Layer 2 of a small transformer language model trained on English Wikipedia (12 layers, counted from 0, width 96).
A neuron's activation on a vector x is squared ReLU(weights . x), where the dot is the dot product.

Input weights of the MLP neurons that the questions are about. A number n stands for n times 0.0028.
n27: 190 -63 -35 -169 47 -33 71 -12 35 -43 117 -44 55 -250 -53 -106 76 79 -222 -37 77 -41 31 -81 -43 -140 -119 -96 -39 219 -116 -8 -105 -6 -60 39 44 13 -113 14 -49 123 11 -138 22 -110 -21 -112 -63 -88 -175 87 11 -11 14 -99 5 15 64 54 28 -8 90 27 153 144 0 -41 138 -24 165 -184 -122 14 27 -52 5 80 21 44 -159 -89 -40 19 18 -27 -281 71 55 88 5 -37 39 61 75 22
n106: 0 -21 -49 117 32 -44 -20 -16 -229 -46 3 -40 118 -82 63 -21 25 -195 -149 132 -183 -23 -115 3 8 124 -81 -18 76 -21 -66 142 9 12 75 -158 -153 34 84 -181 92 -6 -59 -194 31 208 126 -38 76 48 -21 19 141 -6 135 61 115 84 -87 -18 -54 -124 -141 -88 -40 -44 -94 -61 109 -104 -25 -6 -145 188 95 12 64 172 -11 27 -138 75 105 -41 109 38 39 34 52 192 131 28 49 90 -146 -128
n170: -21 60 -22 -81 16 -95 -51 -114 20 21 79 34 80 -32 43 67 -62 51 74 19 -25 -97 -43 -17 -65 17 22 -5 5 -2 -45 -18 -5 184 -17 -214 56 103 2 -19 -170 -90 112 181 34 50 23 -143 -30 -67 -9 -33 -91 -47 38 118 82 18 153 -67 -55 -70 -63 5 19 75 -172 65 -15 38 -17 167 -178 -5 -7 -2 -129 -52 79 -12 50 -73 -99 14 -62 71 98 -25 16 90 -14 45 22 150 -41 -86
n174: -110 210 20 -101 -77 -15 158 105 11 11 -23 184 -20 -57 22 -139 39 50 -45 -270 -131 105 -14 118 -3 58 -88 28 11 -71 -73 104 -25 86 -6 -14 -113 71 60 17 -41 145 77 -22 -40 94 -27 57 -14 -17 -102 49 119 -16 8 142 92 36 -122 26 241 -135 -58 53 -63 60 -142 33 -6 -62 13 64 -68 109 -5 154 71 235 -78 -65 -76 136 13 -82 -58 -57 -62 76 -27 58 -161 -13 113 -81 123 -72
n193: 123 -62 88 -92 -7 -279 50 18 97 -75 -204 -112 -193 146 51 -17 95 0 55 -120 328 -182 -93 105 77 -83 -200 -174 -124 131 -62 -68 121 61 41 -57 -108 10 -13 21 -26 160 64 -198 111 -209 -130 0 -83 -21 -138 -22 212 55 192 -70 37 -15 64 83 41 10 3 181 28 -44 -59 67 4 -72 31 209 -145 61 -13 17 -20 -93 22 -73 21 95 -149 150 -57 -145 -52 -201 0 87 116 -183 -113 -18 49 68
n216: -54 95 11 -97 -39 102 78 -94 -215 -31 -194 -101 92 -162 -144 -29 23 -108 25 -185 -42 -46 4 59 318 -3 -62 -152 117 77 -225 -107 -7 21 -29 0 -111 34 243 -110 126 -68 -163 29 -73 -14 133 -175 42 -55 175 -317 14 -119 -11 0 59 309 -78 -44 51 -39 3 48 52 35 -214 -205 268 -115 -162 -49 88 112 240 -11 133 136 -67 -101 83 47 -24 11 -53 28 153 -57 -71 117 -32 75 46 56 26 -114
n230: 168 85 77 -73 26 -167 -77 -331 -200 -38 22 -81 -19 -216 -101 -103 -4 136 79 -186 -129 -97 317 99 96 4 -107 -62 -65 -232 22 21 -78 -31 18 294 -383 -104 -16 -116 -4 -9 186 71 51 -118 -339 107 -103 -102 135 -213 -17 -183 -71 -9 -109 295 -8 -36 -62 100 42 -142 -172 -30 172 108 129 -168 105 82 125 -4 241 31 -171 -23 45 -181 226 -58 33 177 -348 213 -213 -14 -90 59 -154 149 227 187 -203 29
n255: -242 -9 -94 191 -136 240 -17 49 -16 25 166 100 -304 79 -120 -127 192 -343 -69 -26 -214 73 183 -159 -77 -101 0 129 -207 61 -130 226 30 -141 122 -76 34 -73 -48 87 -46 -94 55 336 132 78 145 88 4 4 -119 -51 -68 -32 108 -55 165 19 159 -74 -39 187 -61 -147 18 -262 214 -130 -189 -215 -71 -18 -135 56 -37 166 -46 -32 -92 -92 262 0 -53 -51 -220 229 130 -280 -235 241 -163 57 123 31 -176 -33
n270: 178 -150 -445 85 325 31 -46 -31 145 125 78 -91 -140 -36 -41 -460 16 -188 -183 -308 -304 225 328 -30 162 -36 -42 -6 -243 -24 195 186 -64 76 -48 -17 -378 -67 407 77 194 -141 145 313 -390 174 275 -11 -150 -36 -64 -48 -116 -217 154 -282 167 -89 -17 -72 130 -244 -172 117 -483 -93 146 69 283 -300 -156 220 54 88 51 -174 -435 -142 38 -19 -136 -27 -336 380 -135 -74 321 -37 -63 39 -235 67 -43 -24 42 118
n285: -22 -30 -226 -248 -135 -27 17 152 89 -210 -39 -124 174 13 -77 209 127 28 56 99 -13 -106 -4 -40 45 -4 -26 -98 101 143 108 90 -275 72 91 -8 262 -32 88 364 99 -38 210 -253 33 53 -60 -75 -184 130 72 -74 -89 -190 -138 -21 24 -93 4 -87 236 -17 -57 -85 202 13 4 75 -143 118 -67 4 -186 43 313 -227 -129 193 215 -85 -126 -92 -57 84 -45 -54 22 320 105 -472 -38 40 209 169 79 115
n288: -23 -92 -17 29 -7 78 71 -195 -66 11 -28 142 -97 -126 -44 26 67 -11 -91 16 -107 79 -59 -141 -15 47 21 16 -2 33 -7 82 -136 -21 224 -9 21 44 -74 132 -99 93 5 138 -72 -85 -91 -134 -39 -2 -23 -28 -46 42 54 -9 60 -45 -86 -5 37 46 4 115 136 -96 -109 -155 32 17 -53 65 50 72 -74 -31 0 78 -37 73 86 -89 -4 53 -49 52 -89 135 -84 33 -55 20 30 -114 -45 56
n330: 124 -21 64 -6 55 -16 58 -37 -41 -86 116 -40 -114 -73 -49 -87 -76 -16 -36 73 69 78 45 90 74 -57 -9 69 -28 -15 96 5 -37 -39 -57 -9 -109 -39 -122 -130 5 17 73 -13 -4 4 -87 -29 -15 34 24 -26 15 67 -36 -5 15 -32 -44 -8 -82 -13 25 59 155 0 -98 -71 94 48 27 -41 28 -60 -40 -57 67 63 26 12 -75 -61 -11 97 -6 27 -19 24 128 -35 42 -34 -46 83 119 36
n337: -25 -326 15 -102 -44 -171 197 -72 -149 118 0 81 61 5 84 330 219 -83 35 -327 -153 -33 60 -308 -5 -133 -10 30 10 40 64 85 117 0 -30 208 -34 -102 -51 -60 -91 138 310 35 109 -259 0 -402 -101 -194 -253 131 97 209 144 -67 -45 48 -102 265 -109 83 -51 -47 -268 208 226 173 134 -126 -189 -107 -60 168 43 376 -177 331 -435 -130 -119 83 -89 68 -246 -62 -45 98 -43 164 149 -181 122 -20 -40 -240
n362: -95 -4 -86 -59 90 -116 267 -103 -11 -40 258 99 -44 -81 -4 -8 -46 -71 -8 -206 -66 -55 92 -82 191 112 -54 42 -15 -38 267 40 -172 132 -157 71 -154 -93 195 27 -26 223 212 -11 -40 171 62 22 19 -50 -210 -87 -120 140 191 -152 24 99 100 -285 -118 221 -82 -79 140 -119 83 211 151 -145 -52 -106 -104 0 47 -139 100 187 -95 28 295 -21 166 100 -142 -7 -54 -203 119 22 -196 -32 59 8 101 -131
n390: 59 162 -8 -28 -55 148 8 -147 144 66 181 -95 14 -114 37 -154 0 85 104 -13 -52 2 11 93 -55 35 43 27 -76 140 45 -43 -10 40 -38 112 -87 201 -70 48 -54 -8 10 -29 38 94 179 -10 -44 35 37 34 168 -156 -53 -55 78 -132 -50 30 -37 126 -68 -15 -3 16 140 47 86 -93 10 -130 -94 93 -143 97 80 162 -121 29 204 -57 124 107 -25 103 105 56 -18 -33 52 -105 -15 83 -38 -5
n397: 183 77 -14 37 0 -243 17 -79 -135 -291 -212 -116 247 -109 40 117 215 233 -111 -98 78 -136 383 46 -139 -112 -27 191 122 -27 4 183 184 71 117 -175 -83 164 100 180 108 106 9 -31 51 -174 58 -73 -91 0 -189 81 -57 25 -71 52 -85 -164 -403 158 0 92 348 283 132 74 149 109 144 76 -24 -129 -4 120 -64 -213 134 -84 -33 -176 -47 62 102 4 -32 151 63 220 35 -51 0 34 360 83 -77 153
n426: -98 185 -147 -37 -101 -326 -17 79 214 -132 4 -184 70 -226 177 -225 197 -75 -124 156 99 26 -27 118 -185 -39 -89 -53 204 -4 205 -63 4 4 251 -30 -83 -155 -8 184 -172 -141 300 -209 -187 148 135 17 -52 -54 31 -53 -149 -38 165 43 24 -307 -180 265 244 66 146 -38 114 -200 -136 91 -42 -52 -154 74 90 71 98 9 -9 186 70 -201 126 112 -17 -56 60 60 98 172 -165 -198 186 -222 269 294 177 -51
n455: 192 -105 -24 -18 9 25 -126 -141 11 37 197 51 70 15 106 -15 60 -19 35 -9 3 -30 27 130 31 92 -44 -3 46 110 -86 6 133 99 44 -89 17 191 -151 -9 -85 -41 121 -41 -155 -48 -108 -131 -75 62 -15 153 -29 33 47 63 30 -86 117 -74 103 -17 100 -179 157 -211 -211 -83 40 -103 -65 -46 -110 -47 164 -3 23 59 -22 109 3 -170 45 55 64 111 -163 0 -86 131 -49 -119 -68 6 33 -222
n457: -50 51 52 -93 6 144 40 -62 38 3 60 81 -38 -51 -112 47 90 -193 78 91 -24 -85 -66 150 150 41 63 -40 -52 54 -56 77 15 176 0 -67 -129 250 17 72 90 -96 34 115 122 45 -118 103 -9 -160 34 139 -15 -53 -9 0 -9 -61 -6 22 115 31 -132 -74 22 -21 42 -27 319 50 85 162 57 53 15 29 -115 104 -23 3 134 241 98 52 -276 -81 160 -118 -46 228 -12 97 69 -203 169 -12
n478: -19 -36 31 143 8 108 42 -65 8 -102 -239 -39 84 -39 184 -88 -86 5 -46 -57 -71 41 -151 89 -74 -106 153 41 -56 -115 11 109 56 151 93 19 -158 77 48 16 -8 -57 -32 -49 -81 31 -6 3 -64 87 -13 -2 70 -33 -172 -95 117 26 -102 -25 14 -21 102 113 -33 16 -29 143 -31 23 -169 -62 -16 163 201 50 34 9 20 42 -159 66 44 -27 -17 5 -55 11 -180 77 -26 13 47 -171 -36 -228
n485: -31 -11 32 9 -66 44 -96 35 -85 78 -77 76 -121 94 61 -94 166 24 -20 0 -141 -109 14 -14 130 -41 0 -103 107 -57 -143 -29 -141 -94 79 -19 -8 13 -110 189 -62 -220 14 -8 -72 16 79 -33 -55 -34 3 28 52 -95 28 16 59 154 40 -9 20 22 61 -165 -40 8 85 167 53 -47 69 -12 -11 22 164 88 -22 106 -67 -30 126 23 114 -63 67 279 -206 -112 -137 165 152 -95 103 49 57 29
n488: -20 61 -97 28 -154 -35 -153 -171 -123 16 -88 -87 -29 -106 -43 30 62 34 -200 3 88 -82 -108 -10 -69 133 -37 -23 -141 94 74 80 148 -33 249 154 -132 116 -62 98 135 -63 157 -180 157 143 109 -113 -299 7 -243 149 -33 -57 -157 -163 55 18 -19 68 -10 69 13 51 75 -95 204 101 150 -173 122 -7 -192 77 -54 54 68 10 -37 -80 49 -12 187 36 21 106 -7 119 46 -6 -58 -94 153 -69 119 80
n492: -10 30 30 12 15 8 95 41 35 43 -2 -21 -55 -92 49 14 -58 22 -98 -43 2 -55 -53 62 76 -14 57 49 -19 -57 12 -108 -117 -14 -14 31 -31 87 -137 -51 -47 39 -21 2 -80 -179 72 -123 -114 -83 44 -18 37 -28 -61 -88 61 25 -101 51 -31 -52 92 48 110 -52 11 -13 18 83 12 -69 49 68 62 0 -116 -65 -94 63 100 47 93 -105 -77 81 47 2 51 65 0 -7 27 -61 36 34
n497: -171 -84 -73 -223 29 52 -109 139 -184 0 67 -128 -121 -38 -182 -29 -50 136 -54 -129 -298 -91 46 -34 -16 11 -205 75 4 -122 29 194 -12 37 8 -65 -131 23 132 34 176 -41 -126 -95 28 4 -306 -109 -125 -33 -45 117 20 246 75 162 231 -184 63 -84 220 -57 -39 -102 -98 187 95 218 125 -189 19 17 4 87 307 135 221 9 -8 -82 -222 27 205 -81 -104 -8 -238 -109 57 165 -32 -117 445 -137 -42 115
n503: 17 -93 -138 9 122 -26 65 -57 -28 70 -114 -44 -70 -19 144 -59 33 -16 -33 126 -49 53 -178 -41 44 75 -44 46 14 -55 6 166 35 46 -49 -31 -43 -75 2 120 18 -19 -84 40 82 70 113 53 -69 8 -2 -94 -66 49 17 -78 -15 79 28 -4 73 -25 -67 -6 56 -47 38 59 -85 -29 -52 17 -25 197 64 28 14 -20 -16 -43 -11 55 107 0 4 71 -137 101 76 58 -6 41 12 -128 -38 -26
n505: 384 -91 -23 15 -133 -94 62 -12 0 187 -15 -58 -178 -65 220 -46 135 -175 240 -71 149 -48 -190 -61 273 78 76 -4 -165 235 -4 21 30 275 -98 -132 -55 145 -49 30 -83 -123 88 -105 -43 -114 -49 207 73 0 -192 -27 -7 99 75 70 161 45 156 -83 -97 96 -60 -75 -92 -232 -7 18 -145 -8 171 -62 -110 -94 -101 -213 -33 180 -56 77 -71 -17 -46 113 160 -43 185 -118 26 67 -55 -116 -186 -15 73 21
n508: 283 -376 77 -15 14 37 35 -167 -47 185 256 220 -41 -240 -7 155 132 37 21 -157 111 -18 -22 135 175 -62 40 0 -28 112 89 14 -95 356 97 0 0 -37 -10 155 -65 -4 77 -18 -89 3 -35 -152 115 143 -127 0 53 -30 -186 101 -55 166 13 -202 43 53 -30 -209 -150 73 160 -49 30 -72 26 70 144 14 96 -145 21 19 155 65 -71 33 -7 -10 107 -55 65 67 236 91 -52 7 3 15 -69 163
n509: 316 16 -20 98 85 -66 -104 -218 171 38 -124 -80 -153 88 -141 -287 -26 -88 -87 87 34 13 135 173 -227 38 -409 0 8 -60 -51 8 97 -140 91 31 -82 130 11 -91 -57 67 -31 114 -132 -94 -9 103 -127 -131 23 -11 113 -37 -87 -196 -126 -268 -41 148 12 252 11 11 44 39 -143 85 -115 -117 -61 102 -68 -8 15 48 244 16 -124 0 -165 202 -284 169 -45 -103 127 161 54 -213 46 111 289 37 -52 49
n542: 35 -164 10 52 -179 53 -118 -116 167 -160 -117 122 173 -36 91 -77 196 61 197 30 -172 51 61 -232 76 114 25 25 -252 -112 -218 38 -184 35 341 -15 5 176 -19 -31 68 -151 -282 76 -111 250 88 -78 -197 66 -75 -304 -164 -185 66 261 -175 71 -114 -240 -15 60 266 -421 -62 -84 -58 -108 79 177 -194 157 -326 237 213 56 103 -148 196 -112 190 85 383 -128 131 34 36 58 -93 239 -245 214 352 52 31 -135
n564: 67 21 -75 18 -49 -193 -6 70 -77 -98 86 -59 -41 -18 169 71 -14 46 58 -20 -42 27 -59 -27 -102 -68 0 -79 -91 44 12 -92 26 -46 141 183 -60 14 -19 218 130 -87 -89 29 31 -39 -47 156 -233 -76 34 -29 11 63 178 -250 88 -16 0 -94 58 58 88 0 -116 117 39 -48 149 -167 -77 109 -41 134 31 33 127 85 -78 -55 40 -158 219 151 -170 -107 -126 98 102 30 54 69 -96 69 -3 47

Each question shows a token from some text and the vector x that enters the MLP there. A number n stands for n times 0.0021.

"s": 181 -44 -96 -2 -77 126 -152 -4 48 151 20 -1 47 61 -98 -102 -205 72 -57 -84 180 -17 -47 54 -155 8 14 -117 117 -186 -59 -127 -13 -56 35 57 -52 -8 8 71 37 -8 -35 -185 12 -31 68 -4 -70 -49 16 112 -49 109 -52 106 -188 4 -147 35 -73 7 -136 -65 -15 90 -100 -95 -49 93 107 -32 99 -203 -130 59 69 -1 -32 230 77 99 44 100 100 46 41 -307 22 87 -50 -70 148 -34 59 -21
Which of these neurons fires most? n509

" SA": 22 25 -41 -200 47 -60 -58 46 43 18 -28 -26 62 15 44 -38 -58 22 -100 8 132 25 -166 139 67 40 -29 -127 41 -72 31 70 -69 -46 73 64 120 -94 -144 -27 31 -15 63 -37 -38 -28 95 -40 10 83 90 68 -5 128 -24 18 -120 254 -135 -117 -45 19 57 28 35 94 4 -104 17 72 -108 2 -79 14 -238 -2 119 -55 -83 140 58 -24 -49 99 -73 158 -44 -152 65 -42 -33 -41 -367 -156 -34 -98
Which of these neurons fires most? n193

" mer": 55 51 35 -150 -149 -122 -36 64 -19 -22 -68 10 -130 -66 -28 -1 -116 -32 -48 -39 46 -2 60 88 -98 11 38 -143 -20 70 7 -21 -5 -216 33 -76 81 30 -93 88 209 -52 -4 102 -85 -79 95 102 -5 73 165 253 109 -147 -8 115 -132 255 -42 16 10 8 -21 168 -61 45 -118 -47 105 128 -52 -101 77 -159 -224 27 -21 73 -114 63 137 -103 -86 107 -36 109 44 -35 81 46 -30 47 29 -38 -59 -134
Which of these neurons fires most? n216

" Communist": 3 -139 -19 -106 2 104 -8 112 7 110 52 -80 -61 2 100 -77 118 85 -28 -88 146 23 -63 -63 -45 36 -9 -12 -115 -191 -8 -3 -16 -55 51 -10 152 19 -116 73 163 -11 -1 33 17 15 150 55 -162 107 -75 200 -53 37 106 210 -13 56 -93 -88 -32 37 -65 -123 125 13 -66 15 21 50 -8 -121 8 73 -285 77 90 -8 206 124 151 -113 -107 117 -91 48 -53 -83 -65 35 -71 -28 -7 40 -11 -7
Which of these neurons fires most? n255

" complete": 105 7 -84 31 -86 -27 -124 33 -39 184 42 -19 67 2 65 -17 -129 -31 36 -47 28 7 -23 144 -444 25 51 -140 11 43 -13 -51 35 69 -10 -125 33 39 -50 -12 10 -85 83 73 2 -104 50 2 70 9 71 125 -149 -3 118 127 -83 120 -81 -189 23 15 -42 130 -105 -58 -14 -42 98 112 10 33 -53 -80 -193 -83 -16 127 66 156 155 -29 -105 97 -70 88 52 -322 96 3 -83 -3 81 42 -72 77
Which of these neurons fires most? n170

" Grand": -193 -33 -132 -94 96 65 88 92 -11 -49 0 13 45 -9 -40 16 11 -59 -49 -151 235 -23 64 105 -178 24 58 -156 -101 -77 -27 -153 14 -156 1 36 232 -149 -183 118 24 -14 -32 -42 -24 48 57 -10 -1 63 -36 2 4 -36 98 122 -159 168 -77 -81 172 40 53 -66 90 6 -26 -54 78 187 60 -112 -27 40 -189 48 65 -50 -106 191 29 -81 -84 108 63 94 -125 -79 -80 161 -94 -106 -10 102 41 6
Which of these neurons fires most? n27

"\n\n": -34 187 2 -110 83 -47 51 38 -22 36 77 -11 -29 -113 -33 -29 37 -54 -80 94 143 3 -140 35 62 6 49 -194 -102 -156 138 -140 -54 -102 -10 -6 89 30 -63 174 288 -44 -67 151 -27 -96 61 59 -187 89 84 102 -121 61 -23 -79 -292 95 -104 1 6 -82 -16 -24 -225 2 -53 57 -8 68 -4 33 -7 -75 -116 9 72 35 -138 123 95 95 -1 52 96 30 -108 -116 -28 58 -102 39 -253 95 -80 -34
Which of these neurons fires most? n564

" World": 6 -26 39 -88 -154 24 -19 117 112 144 12 -1 -14 31 -10 18 -94 56 -116 -69 205 7 -192 47 -99 28 -50 -60 35 -76 51 20 -2 -49 27 -113 161 102 -79 38 2 -45 26 -85 -178 -39 84 -125 -74 20 -21 54 -47 52 63 173 -169 148 -52 -212 62 28 -1 -72 108 -19 -142 -143 96 -28 -37 -104 -55 88 -299 -93 111 -111 -45 302 78 -50 59 41 -31 63 -146 -133 92 -24 -66 -54 -165 -41 -79 58
Which neuron fires most, and how strongly? n455, at about 1.4

" Website": 118 -28 -160 -63 6 47 -23 -101 -30 113 -57 -13 -23 5 26 -98 -75 177 29 47 72 -24 125 -79 -87 23 2 -88 109 138 10 -9 77 -81 103 -70 366 185 -92 90 135 51 50 -93 -84 -65 84 -36 -105 65 151 146 -23 43 -68 114 -84 18 90 -86 -41 -100 -39 93 -153 -41 -56 105 67 111 -19 -25 -50 -216 -92 -15 38 139 -39 -106 82 56 27 42 -45 122 -73 -215 124 -117 -4 -38 -187 69 139 40
Which of these neurons fires most? n455

" Or": -30 -110 -86 -96 126 37 58 124 39 34 -18 51 66 -38 -19 -47 -263 -48 -35 32 74 19 -127 167 -35 24 35 9 -186 18 59 -58 116 -234 60 59 172 -57 -86 80 142 77 -114 52 18 86 117 63 22 -43 29 95 -50 19 -77 76 2 351 -2 0 -17 47 -99 12 66 23 49 -86 8 128 105 -70 5 41 -249 23 -31 91 -127 165 98 43 3 144 -12 88 -73 -111 97 39 29 -64 -57 -51 -23 -5
Which neuron fires most, and how strongly? n503, at about 0.17

" Pro": 60 198 -144 -78 108 -133 -79 75 77 157 25 36 -96 58 -43 24 88 2 -85 121 -3 8 -57 208 -170 35 20 -113 44 123 70 -74 40 -71 12 66 75 -71 -38 23 48 28 -27 50 -10 101 84 -40 -152 67 29 68 -28 -22 7 127 -138 394 -47 18 170 9 -27 -68 103 36 -61 -15 -2 58 46 23 81 -52 -32 -1 99 11 24 302 213 -111 59 89 21 75 -41 -118 -52 -90 -43 -77 -16 -16 86 -167
Which of these neurons fires most? n455

" Top": -9 49 -55 -88 -23 88 -61 167 104 48 97 -3 15 152 -27 -30 -59 -27 -92 -19 244 8 144 42 22 20 -20 -39 34 -167 91 10 -21 79 6 -15 154 28 -138 9 35 18 33 -60 -134 96 96 36 111 11 6 -25 -19 -49 -26 187 -97 89 -154 6 183 -26 -74 -31 92 5 35 136 -12 75 -86 -10 -2 35 -204 -62 71 -28 -74 47 204 -219 122 121 -131 19 -188 -69 69 6 -100 -126 58 157 -105 -7
Which of these neurons fires most? n362

"\n": 10 154 -72 -76 -62 -27 31 -22 6 30 53 4 66 -26 -57 -112 34 1 -69 97 267 26 -170 33 -56 13 -27 -126 -238 -150 76 -183 -14 -92 25 -55 105 11 -110 184 154 80 -99 137 -68 -32 63 -75 -46 160 81 72 -158 -3 96 121 -318 74 -98 -5 -126 -9 -52 -50 -157 -28 5 -90 -51 74 18 -12 35 -39 -6 -43 125 -58 -179 117 53 124 22 63 142 -45 -24 -90 37 51 -52 36 -174 116 -45 -24
Which neuron fires most, and how strongly? n542, at about 0.68

"na": 7 -91 -73 -22 -48 56 -54 -39 -13 -22 13 52 -59 -45 101 -56 -321 61 114 -27 65 -13 -77 75 -110 7 -28 -221 134 79 124 -280 -19 -304 -28 5 -8 -129 -104 9 127 0 -102 42 23 -79 22 5 190 -35 21 174 73 46 -199 113 -105 141 -170 -148 -13 -23 -12 108 118 41 52 38 25 150 20 -27 138 -99 -30 33 40 -96 -84 94 73 5 79 125 168 38 20 -220 23 -81 -45 -86 -95 25 -14 79
Which of these neurons fires most? n330

" |": 32 155 -136 -35 -48 123 29 42 -11 41 -68 -8 49 21 31 -70 -153 11 -139 -21 441 -10 232 125 -106 32 37 -92 -153 -251 -94 -193 -46 29 6 53 161 -93 -64 24 95 39 51 97 1 -82 59 -27 155 100 -51 37 -21 94 -76 72 -128 141 -116 -162 4 -79 -95 150 16 -2 -51 -3 -101 202 33 132 23 -94 -58 35 43 126 -212 292 36 -30 24 35 210 -75 -78 -56 -73 -96 -29 5 -62 -4 -85 26
The two highest activations, in order: n330, n492

"P": -1 26 -48 -63 67 66 -40 155 29 58 -94 20 10 68 82 60 -265 -32 -64 154 257 0 -117 64 29 16 -18 -136 30 -141 9 -54 -12 -69 113 95 -3 -104 -139 29 122 26 -164 -39 -73 -106 67 61 155 54 -27 107 -6 80 -69 -25 -104 177 -179 -31 -43 26 -38 -32 79 28 72 105 -19 -18 -30 121 1 -87 -161 -70 114 -40 -66 234 109 -66 29 177 -209 146 59 -46 -52 54 -35 -110 -157 -150 -59 -102
Which of these neurons fires most? n193

"ó": -19 -13 -171 52 24 76 4 24 80 21 -50 32 -105 11 -82 -18 -122 64 232 44 139 -10 -203 69 19 4 48 -160 56 17 17 -121 59 -152 -84 -35 160 -152 -32 -29 146 -16 42 81 11 8 94 4 51 95 -150 166 91 29 -114 28 -106 160 -150 -89 -45 82 -10 33 126 -13 44 135 -23 166 -68 0 -14 117 106 119 115 -41 94 115 -9 -32 146 144 25 10 57 -126 -6 -11 -75 -100 -185 16 -40 28
Which neuron fires most, and how strongly? n193, at about 0.13

" with": -21 -33 -17 -103 -130 116 -59 17 32 119 34 -1 -70 -123 -59 -58 -23 -27 55 49 218 -8 102 64 -297 39 14 -76 -53 -156 -59 -155 -16 142 23 6 -42 -55 -99 -22 50 -43 18 113 -244 -34 79 82 -95 20 8 103 -69 71 -38 72 -129 114 -113 -35 -81 53 -93 -33 -138 -35 -14 66 58 39 105 144 8 30 -155 42 183 138 -59 207 22 117 3 92 -22 -52 36 -182 -53 -33 -38 -27 -128 153 -35 -71
Which three neurons fire most, strongest first? n509, n390, n505

" firm": 113 -18 -101 -32 -134 -40 2 73 57 41 -18 -29 -92 -55 9 -41 222 19 3 -13 -83 4 13 66 -86 30 -76 -122 -228 77 46 60 -30 -62 53 35 258 -10 -111 70 43 -65 -33 18 68 -15 126 118 69 78 169 88 -8 164 -34 187 -106 190 45 -79 -96 -5 -109 94 10 73 -70 -48 69 94 4 31 -46 -24 -123 -8 51 -77 -49 -133 83 97 -5 112 25 144 -72 -263 -91 13 -64 43 37 101 -66 103
Which neuron fires most, and how strongly? n255, at about 2.3

")": 167 30 -78 26 -72 103 -19 24 51 35 -30 1 136 30 -25 -116 82 -40 -83 43 376 -4 -104 57 -120 16 155 55 -58 -16 28 49 -39 -112 60 150 -71 -46 -102 58 -14 31 35 20 -25 -53 46 -5 123 130 115 200 -87 -18 63 -27 -142 22 -120 -89 -201 -46 -131 28 -130 77 59 89 -8 172 -55 -1 41 1 -137 3 -27 68 -21 252 138 57 -66 54 183 -14 -112 -171 -118 32 -95 1 -162 -4 -110 -49
Which three neurons fire most, strongest first? n505, n390, n478

":": 108 173 -124 -63 -86 -13 3 -45 -41 -32 57 42 205 -95 -143 16 -259 80 66 -60 173 5 21 75 -199 8 147 -204 -164 -67 -95 -249 -25 94 45 100 -41 -148 -124 49 78 -20 76 91 -165 -38 60 204 8 50 63 104 32 52 -43 74 -207 52 -96 -43 47 -80 -55 55 32 -12 -10 -13 -45 -10 -6 53 23 -28 -157 -15 65 89 50 73 28 104 14 46 74 -5 65 -93 -204 34 -76 13 -179 -60 -119 -21
Which of these neurons fires most? n390

",": 61 83 -82 5 -118 -35 -2 114 7 -37 -19 -25 6 -12 -44 -1 -258 -63 -8 24 99 -30 1 19 -62 11 -25 -117 -68 -174 -119 -243 -49 51 86 42 -21 -48 -80 62 89 -30 38 27 -217 -28 65 19 135 131 23 166 1 96 -133 25 -446 -11 -36 -32 0 38 -155 74 39 -51 17 -100 10 161 -13 -42 -16 -18 -58 37 -77 96 34 237 62 -115 -11 70 82 -101 -13 -194 -26 37 -36 -23 -91 -66 -72 -27
The two highest activations, in order: n455, n330

"ism": 121 -161 -68 -78 -107 -24 101 -3 22 205 12 -8 35 155 9 17 -220 50 -95 7 272 6 -177 -40 -210 -2 34 67 -9 -85 4 -102 -17 -159 -19 34 39 -25 -86 118 216 -79 -66 -33 49 -18 35 53 176 145 61 206 43 43 12 38 -35 101 -178 -135 -108 -35 -127 94 51 -12 -36 117 22 28 -9 -76 106 -229 -174 57 109 51 49 199 149 -51 -64 80 -37 61 33 -76 137 132 -99 -26 -8 120 -106 74
The two highest activations, in order: n508, n330

"L": 38 42 -204 2 -88 45 -111 12 116 108 28 -27 -9 71 -23 -31 25 40 5 113 155 -3 -23 125 -97 10 87 -241 97 34 51 250 5 -56 147 69 69 -139 -158 -5 126 -6 -51 -117 15 -25 68 113 146 67 -38 148 -97 98 -46 197 -9 165 -54 -25 -13 40 -26 38 13 -6 -7 -99 -8 21 -73 67 -72 -132 -121 -163 128 -16 -143 167 89 -136 51 92 -55 172 26 -37 -45 94 -30 -28 -210 -169 -128 -36
Which three neurons fire most, strongest first? n505, n455, n255

"form": 79 144 -51 -36 -133 -44 -45 -49 48 106 -27 -3 91 -38 5 129 -38 58 65 108 115 5 -138 126 -127 4 38 -84 -150 -181 -12 -72 -26 -96 146 53 -30 -30 -62 1 20 -141 -89 22 20 49 63 -103 40 -46 301 52 -13 32 7 30 -93 81 -65 -284 -30 -81 -78 99 47 -13 0 5 97 -42 24 -28 -100 -287 -148 -133 46 85 -44 -37 -11 66 61 33 -74 111 -10 -252 13 -68 -98 -55 -7 34 -58 76
Which of these neurons fires most? n230

" part": 110 206 -22 -96 -59 -21 81 70 46 -28 -4 -80 24 46 62 9 -63 -35 159 -49 171 -22 125 146 -188 -9 0 -148 -58 -255 -13 210 68 -16 74 -43 162 3 -163 126 137 -89 -21 24 101 -77 80 62 -92 32 117 130 -39 5 -51 100 -148 155 -151 -96 31 66 -80 38 -33 81 -10 20 110 236 74 -30 -47 -61 -44 1 140 39 -104 -50 10 60 33 100 -111 114 -71 -74 108 159 -70 -30 204 53 -14 -26
Which of these neurons fires most? n397

"l": 34 -59 -106 -58 -21 65 -153 -4 101 204 6 22 -101 130 -20 -131 -105 -2 99 -106 95 -33 -25 236 -195 16 108 -116 112 -52 9 -71 1 -190 -111 -7 -73 -206 -125 -1 137 21 23 -41 -13 95 58 159 133 67 64 167 -124 63 -67 50 -173 124 -32 15 -108 7 -73 -89 -19 41 8 -63 -46 173 35 9 9 -192 -41 -9 125 -29 -6 133 80 -189 38 75 56 61 -67 -266 93 19 -31 -37 -109 -98 18 66
Which three neurons fire most, strongest first? n330, n485, n505

"est": 21 -25 24 -65 -99 85 116 38 -39 172 9 -18 6 -10 -72 -8 -284 49 90 111 288 24 -59 68 -136 2 -91 -113 65 -263 132 -250 5 13 -24 -83 -106 -25 -226 -57 50 -23 -17 -22 58 -90 123 36 141 33 146 154 -65 31 -31 150 -49 -6 -266 -45 88 -23 -112 -9 -33 55 -99 22 17 107 -22 17 -37 -100 -189 45 24 157 94 135 72 -45 -18 86 -85 45 -159 -145 39 86 -98 -77 213 -29 -110 -2
Which of these neurons fires most? n330